Layer 3 of a small transformer language model trained on English Wikipedia (13 layers, counted from 0, width 128).
A neuron adds its activation times its output weights to the MLP's output. To switch it off is to set its activation to zero at one token and run the rest of the model.

Output weights of the MLP neurons that the questions are about. A number n stands for (n - 500) times 0.0015.
n35: 489 491 499 524 493 456 414 522 497 557 522 527 522 399 562 451 522 497 476 520 502 411 527 431 588 471 498 472 542 523 567 482 519 507 580 533 441 478 351 544 445 503 434 481 526 489 402 548 521 472 514 520 517 423 583 557 416 512 482 485 581 523 497 481 492 520 401 468 493 512 509 478 487 493 537 504 485 481 501 468 466 487 435 373 491 571 505 589 543 461 495 450 477 454 501 430 470 524 484 447 469 447 485 510 523 479 481 552 517 458 543 544 515 507 521 535 536 526 522 549 516 448 421 510 528 503 515 507
n39: 530 493 538 476 459 544 503 575 556 508 503 483 478 407 547 448 522 442 479 549 527 440 479 491 502 433 533 506 492 522 418 468 624 515 482 456 501 513 545 498 539 438 556 440 513 460 552 432 489 544 434 561 518 458 511 564 599 493 590 514 517 593 463 501 431 460 477 586 460 558 522 558 397 517 523 496 504 522 541 548 487 480 503 457 476 505 498 520 571 469 450 487 526 493 559 451 479 541 496 489 502 534 541 483 523 426 526 500 586 501 514 509 501 518 516 463 438 452 426 487 578 486 445 487 482 506 479 487
n40: 448 447 511 551 608 415 489 375 563 554 540 426 541 455 474 602 526 542 427 572 413 495 486 516 490 568 455 543 466 429 470 427 625 462 548 532 462 566 483 428 414 464 485 485 551 505 548 561 600 497 487 561 519 581 537 475 493 475 486 572 626 353 469 416 464 479 496 667 459 478 535 550 631 537 482 424 482 471 481 559 415 500 539 413 527 644 489 534 438 515 515 567 479 481 441 401 450 461 524 529 470 498 399 462 490 406 410 519 514 473 535 530 556 468 411 491 537 472 484 506 502 520 533 636 503 438 572 606
n61: 501 376 523 473 478 503 463 547 502 465 499 676 471 527 534 502 515 544 509 579 432 522 549 499 529 463 484 514 411 538 552 486 490 517 599 515 475 459 524 463 503 545 520 488 494 518 526 488 495 534 482 454 458 961 499 520 526 482 546 440 450 462 496 458 521 484 497 569 492 539 432 447 507 457 537 471 459 518 513 525 547 509 432 443 519 486 538 491 464 510 478 443 493 467 515 523 393 458 450 465 481 538 552 508 573 491 487 466 504 496 486 531 525 471 537 469 521 478 511 509 481 487 484 517 507 493 400 526
n112: 509 420 495 394 500 525 565 415 468 593 498 463 429 551 489 462 495 485 502 473 450 467 468 599 468 444 587 474 632 510 473 408 566 484 516 525 495 602 562 589 600 524 563 429 511 451 468 557 521 537 596 559 594 285 537 569 542 558 495 510 500 498 567 570 492 626 457 492 518 389 476 599 622 479 595 528 472 460 511 458 477 420 444 450 460 562 518 486 605 514 446 487 544 493 434 566 420 500 498 482 531 511 381 479 536 619 481 494 519 436 420 547 535 487 491 507 549 538 448 478 537 492 514 508 466 451 484 525
n147: 440 498 434 493 522 469 487 518 517 502 609 487 506 523 572 460 445 538 498 433 529 598 552 529 612 490 415 528 453 470 533 525 500 584 502 422 518 409 438 488 623 523 503 458 508 554 520 574 427 525 424 498 459 490 507 363 522 489 475 528 502 505 462 459 493 475 439 492 623 529 526 498 502 494 463 603 485 518 557 488 542 448 503 479 581 492 514 500 436 514 594 551 401 488 461 525 626 408 613 492 583 503 581 551 495 630 554 574 553 551 483 433 529 410 553 531 465 474 427 585 488 477 446 501 528 486 456 445
n160: 517 629 421 503 500 513 584 471 531 490 507 513 519 516 516 482 530 463 513 384 494 474 460 551 520 515 469 537 370 511 509 475 489 496 426 625 454 500 555 503 704 522 499 363 558 513 543 457 470 444 480 486 470 278 490 503 503 437 550 506 513 422 523 489 454 485 574 498 506 451 368 483 378 519 501 556 460 589 535 528 548 568 428 564 476 438 507 518 448 445 461 567 485 366 488 512 500 582 550 596 567 511 532 544 547 543 449 481 484 531 510 460 487 457 530 511 465 426 459 425 546 444 499 457 558 507 526 498
n167: 511 441 518 519 527 514 489 485 545 541 444 537 548 467 552 535 441 456 467 493 493 433 495 486 541 570 551 448 649 508 615 570 521 514 513 433 484 536 540 575 461 414 473 524 600 516 522 459 537 491 467 574 413 349 506 463 479 475 540 448 512 562 542 572 511 541 506 549 523 462 501 570 498 582 472 480 540 529 547 464 471 529 486 424 455 521 457 507 559 447 555 511 411 396 461 536 347 518 595 503 431 558 555 535 503 453 496 422 595 468 551 485 521 603 473 482 559 572 514 632 459 445 626 527 435 568 504 505
n194: 512 560 482 550 530 413 529 546 539 393 544 640 497 505 545 539 528 449 394 633 539 431 505 480 468 546 501 482 490 507 472 469 453 486 628 514 469 467 502 418 500 392 552 489 560 521 511 484 514 567 498 521 515 556 475 416 495 490 590 474 424 483 489 493 536 550 486 612 555 471 403 494 433 503 592 453 488 520 545 507 569 443 552 485 486 581 525 553 517 445 463 530 448 409 489 519 502 443 440 514 480 485 489 565 488 486 450 561 562 500 476 474 425 563 510 500 486 573 519 472 524 541 362 494 443 526 400 539
n228: 587 489 513 542 486 533 554 458 492 500 472 520 569 579 517 389 467 532 553 531 497 537 453 500 520 431 406 481 422 489 479 432 558 490 544 497 437 409 492 477 440 580 426 466 559 487 549 455 491 511 520 532 472 577 471 538 488 477 480 510 377 505 537 484 451 459 527 409 480 488 422 445 399 460 453 471 504 535 546 526 503 548 487 503 544 402 486 477 547 465 479 475 514 382 421 521 481 477 508 528 441 549 581 526 503 496 564 527 474 555 480 560 480 469 536 454 424 450 498 398 524 446 511 534 500 524 491 521
n252: 469 598 416 516 541 555 428 602 614 463 526 579 366 440 471 487 477 423 435 616 531 486 596 605 472 492 555 394 463 521 387 481 552 489 469 500 369 483 563 439 498 547 555 433 425 466 429 579 514 402 439 548 525 525 550 457 428 636 590 548 389 429 528 548 426 466 540 397 471 508 450 455 575 461 496 525 587 573 548 541 619 484 523 461 347 456 472 486 562 592 420 509 533 314 443 430 516 537 495 578 509 492 451 591 582 420 449 516 515 532 531 610 514 450 460 485 456 599 567 436 553 524 511 505 542 521 498 558
n269: 583 510 511 516 544 542 566 462 604 466 485 443 403 475 568 553 573 491 493 433 530 457 552 449 385 434 456 574 525 502 466 414 576 524 464 580 511 580 433 613 541 424 537 442 509 482 510 485 638 569 493 614 477 462 460 486 521 502 565 550 627 546 592 557 556 470 494 387 543 531 549 509 505 489 643 470 445 543 563 471 429 555 488 344 565 460 559 461 518 475 512 557 562 506 481 444 421 502 685 549 497 477 577 528 390 550 533 543 401 562 565 510 446 463 536 439 480 449 522 599 548 480 541 523 540 492 509 568
n280: 630 461 510 502 555 475 513 476 548 494 545 333 440 539 568 488 552 454 467 536 464 371 531 561 458 420 528 520 555 497 493 487 502 529 550 566 509 420 497 577 636 586 494 537 525 455 418 443 478 552 454 574 428 510 453 568 527 596 463 506 562 467 495 424 454 502 532 542 475 543 492 435 505 524 534 509 464 618 417 568 518 528 476 527 542 545 485 519 534 502 511 550 450 536 400 517 524 510 493 478 446 554 560 484 481 497 383 496 489 518 418 572 442 506 475 411 595 414 562 580 477 488 455 494 512 572 518 488
n282: 489 565 428 473 469 513 504 399 406 519 444 479 470 430 599 497 466 530 564 551 512 521 444 532 423 393 412 510 636 527 634 502 469 559 614 472 430 407 430 445 505 500 412 496 503 420 503 614 538 452 533 521 558 263 424 488 459 546 505 548 483 468 485 485 443 420 520 420 482 507 498 526 534 500 506 554 558 525 464 497 504 460 563 447 487 472 541 511 463 453 480 394 380 549 585 546 545 446 323 583 683 579 418 572 524 576 503 445 426 583 479 505 448 526 570 491 442 536 536 564 508 475 503 516 548 466 443 400
n285: 562 512 633 593 518 430 478 509 409 510 509 482 463 533 452 604 462 537 524 506 498 488 429 577 543 514 537 480 432 497 668 495 420 455 518 565 591 505 450 427 414 403 460 547 477 643 526 601 540 458 514 431 455 449 509 425 555 412 521 485 551 581 477 522 517 478 450 484 500 558 546 488 612 555 524 463 585 502 493 520 478 587 400 435 509 493 452 605 477 497 452 510 568 581 428 442 498 574 559 519 498 542 466 425 493 500 500 439 553 437 422 466 447 530 412 491 511 507 490 540 441 389 520 471 511 505 492 484
n301: 450 524 474 557 467 489 490 581 540 500 596 523 492 611 503 499 487 521 549 448 483 510 553 528 555 480 478 480 429 479 527 569 560 459 548 509 471 445 449 417 582 489 497 477 478 485 523 520 479 420 593 471 541 462 428 604 491 514 590 418 549 503 506 490 607 528 486 482 456 485 444 470 452 540 509 407 528 399 533 619 441 514 531 575 536 554 517 508 485 524 558 454 503 531 454 539 496 507 504 484 600 455 482 552 535 518 514 478 425 459 449 538 511 428 475 479 469 565 513 488 510 532 523 481 628 402 573 453

Each question names a token from some text and the token that comes next. It shows the activations a of the neurons there, in the order above. A number n stands for (n - 500) times 0.0077.

Then comes g, the gradient of the next token's log-probability with respect to the MLP's output, scaled to length 1. A neuron's effect is roughly proportional to its activation times (output weights . g). A number n stands for (n - 500) times 0.0007.

" pr", then "ay"
a: 500 494 503 488 483 434 493 601 510 476 496 529 502 512 494 497
g: 517 576 272 532 508 393 353 934 790 598 440 501 425 510 522 469 465 473 421 566 518 466 601 287 634 720 322 278 503 241 582 695 363 556 412 413 499 384 500 679 355 384 423 634 737 514 338 512 644 371 596 387 596 434 642 571 457 576 436 469 466 490 522 363 692 386 687 606 770 549 633 611 448 455 709 338 699 373 531 419 467 548 491 492 632 494 533 510 569 361 543 438 475 330 627 550 428 522 451 591 630 397 578 448 674 618 387 435 376 729 656 652 516 467 405 736 560 773 464 235 487 604 632 466 591 627 557 673
Which neuron, switched off, lowers the next token's probability most? n167

"E", then "p"
a: 508 497 475 501 600 477 491 563 501 497 493 487 503 654 490 514
g: 301 462 539 436 379 618 463 660 290 435 287 578 470 363 460 452 502 589 548 514 464 349 525 524 431 596 210 542 523 673 594 530 465 488 585 647 490 596 547 306 460 513 575 191 636 645 447 525 588 382 354 666 512 567 358 368 528 485 585 580 537 349 456 344 179 446 399 590 540 538 403 473 524 244 813 234 267 421 339 383 637 397 432 375 480 357 426 375 331 554 179 546 375 516 294 452 456 487 497 634 440 545 396 494 610 633 232 397 414 523 387 673 523 289 535 494 612 158 325 583 499 575 570 567 511 685 389 509
Which neuron, switched off, lowers the next token's probability most? n282

" the", then " m"
a: 499 499 508 500 498 500 501 540 496 499 498 813 504 500 501 476
g: 475 480 593 604 476 495 488 559 258 525 552 370 320 311 552 207 365 415 435 285 591 626 549 623 531 643 729 248 494 582 768 397 574 624 640 129 627 445 367 691 446 375 595 323 556 579 653 490 610 637 552 582 664 472 564 385 458 765 410 394 573 462 572 407 378 478 445 553 520 692 520 648 403 678 554 570 586 621 693 487 609 486 426 635 404 481 627 591 474 367 531 553 389 590 542 553 546 542 474 599 723 155 417 378 365 210 428 562 489 330 421 401 454 431 657 589 480 481 407 231 539 288 556 336 598 562 634 494
Which neuron, switched off, raises the next token's probability most? n269

"ap", then ","
a: 509 489 484 547 509 500 473 476 495 507 509 604 485 532 506 501
g: 316 484 477 673 522 800 462 478 495 557 555 462 336 472 454 450 442 605 510 380 346 463 576 508 412 612 512 471 515 626 464 425 471 596 708 548 539 492 722 412 432 359 658 542 532 541 410 399 473 348 426 541 393 375 637 573 390 472 386 391 524 358 595 382 377 700 610 535 363 695 583 610 650 465 605 495 424 515 460 404 412 583 317 537 327 381 665 625 580 475 477 602 554 538 729 540 400 369 552 589 552 487 497 584 164 590 382 119 387 689 428 323 570 422 599 420 675 862 455 680 381 766 293 523 247 235 786 470
Which neuron, switched off, lowers the next token's probability most? n269

"ch", then "ro"
a: 510 503 444 479 497 505 496 496 507 495 491 500 500 484 533 498
g: 580 596 521 709 442 571 468 434 431 630 645 447 424 603 264 591 324 624 514 439 625 585 446 367 529 350 450 459 567 454 523 566 376 464 674 446 767 608 397 401 480 452 314 529 491 656 425 550 512 424 466 397 204 435 566 592 497 521 689 472 425 444 421 762 475 487 587 558 459 570 159 471 367 639 656 510 572 812 592 446 366 464 638 463 329 226 529 538 389 487 447 76 521 672 577 448 504 383 436 417 561 500 528 453 506 497 468 383 550 238 614 519 222 468 481 377 480 506 575 571 389 921 374 767 415 641 573 413
Which neuron, switched off, lowers the next token's probability most? n40

" and", then " also"
a: 503 485 510 498 538 476 501 506 510 479 477 504 583 513 484 672
g: 416 419 479 412 604 520 524 699 680 562 633 341 501 519 434 349 348 555 521 559 221 697 435 686 457 554 515 428 587 337 521 719 518 429 586 365 681 593 429 565 470 551 459 370 572 497 325 625 655 637 524 611 737 487 293 537 483 623 408 473 512 446 332 608 480 508 512 510 556 407 497 536 656 522 623 763 300 411 864 664 532 394 632 396 797 540 464 646 528 624 428 332 373 422 338 496 542 241 406 557 393 670 376 590 479 552 509 577 459 414 529 535 400 622 705 472 120 675 506 344 545 384 446 517 537 520 795 212
Which neuron, switched off, lowers the next token's probability most? n301

" M", then "y"
a: 501 499 500 26 536 501 498 497 484 399 498 545 507 567 491 552
g: 519 364 744 302 499 289 644 575 651 493 602 367 370 530 603 549 653 567 555 595 702 430 407 560 517 453 543 499 511 595 517 528 398 602 249 524 348 746 376 698 426 501 679 238 485 599 422 403 281 225 356 362 510 634 648 652 736 339 529 644 557 448 765 616 783 473 361 330 454 540 438 543 527 371 719 568 349 302 473 595 419 512 547 550 620 607 544 489 652 589 467 368 457 677 372 623 554 555 531 700 468 388 538 694 650 362 623 769 568 632 550 313 474 404 675 539 467 770 548 464 594 446 396 517 478 404 411 552
Which neuron, switched off, raises the next token's probability most? n61

"ow", then " ab"
a: 482 494 584 489 486 477 502 505 493 508 502 501 488 510 493 591
g: 426 508 563 819 529 714 433 611 486 547 361 507 559 629 755 597 356 569 367 302 467 564 489 506 665 620 715 523 479 740 309 391 771 406 349 498 266 538 611 427 584 554 655 453 316 230 380 675 520 474 566 417 733 454 505 268 593 455 467 186 568 550 503 355 529 645 354 517 457 478 302 466 747 525 612 357 667 449 606 602 357 338 405 587 570 419 276 580 572 402 391 775 541 480 221 475 513 655 453 536 492 426 621 575 474 313 550 419 484 413 580 516 585 446 519 543 482 585 298 400 383 384 662 449 438 534 569 290
Which neuron, switched off, lowers the next token's probability most? n301

" D", then "ick"
a: 502 511 496 318 495 509 491 493 502 500 442 500 501 500 490 499
g: 575 446 643 597 283 744 430 535 305 506 565 278 700 591 421 496 309 545 477 515 252 455 459 478 715 281 393 330 428 442 455 379 501 587 430 449 432 345 561 463 460 432 441 536 450 522 328 664 748 267 651 489 687 366 632 802 505 177 545 537 616 514 427 455 694 448 496 416 392 579 686 622 559 656 591 622 446 363 543 500 297 279 467 491 410 653 685 353 474 661 499 488 378 501 586 498 499 459 702 595 482 404 534 628 578 406 701 406 626 443 710 511 463 553 663 626 530 720 495 668 653 372 354 710 423 528 756 577
Which neuron, switched off, lowers the next token's probability most? n61

"us", then " be"
a: 522 492 672 496 504 497 499 493 503 507 536 504 475 497 497 528
g: 482 564 417 361 663 381 576 661 591 571 417 407 579 394 245 497 519 674 627 417 443 292 490 688 353 531 493 548 497 277 660 559 570 690 590 409 643 414 508 479 433 650 173 375 712 492 467 609 485 438 525 454 638 451 382 363 675 648 246 741 623 529 620 477 624 599 583 423 249 416 508 507 293 575 629 325 408 634 593 574 293 447 573 365 575 890 488 522 554 606 508 605 455 464 358 548 469 666 497 557 509 576 630 645 365 685 420 542 459 510 442 869 594 570 408 518 476 531 698 611 700 627 620 419 485 326 352 349
Which neuron, switched off, lowers the next token's probability most? n40

"b", then "ur"
a: 500 517 438 504 510 503 503 470 643 493 500 342 487 468 497 501
g: 687 515 576 455 522 584 507 486 469 480 679 274 571 727 696 435 184 331 609 459 519 588 434 489 284 626 436 443 565 575 733 806 628 405 422 549 233 273 431 405 563 444 107 369 536 540 338 332 303 390 418 479 385 684 391 562 614 454 534 576 373 292 425 525 444 527 237 388 692 590 515 581 348 506 389 418 530 530 342 405 508 536 410 513 605 467 635 524 517 303 263 601 439 530 517 419 535 614 398 547 381 538 382 211 540 578 398 490 489 298 567 475 373 642 382 403 613 410 703 530 583 437 657 385 345 644 591 404
Which neuron, switched off, lowers the next token's probability most? n269

"s", then " him"
a: 472 506 510 495 423 502 480 461 506 500 520 487 499 485 496 520
g: 471 509 508 535 374 430 546 591 480 578 607 290 513 279 593 456 533 401 520 406 445 423 573 382 667 681 816 612 345 547 378 603 417 679 500 306 407 834 485 418 447 405 381 503 557 733 548 279 616 391 379 715 470 462 510 476 421 659 472 178 621 509 468 637 554 530 526 611 489 598 668 759 114 509 483 639 518 370 802 612 551 561 515 547 411 365 736 489 416 574 626 289 454 536 525 487 490 423 395 567 509 403 320 396 567 332 591 759 562 569 575 428 433 422 523 288 534 419 145 507 470 568 516 550 537 658 535 578
Which neuron, switched off, lowers the next token's probability most? n112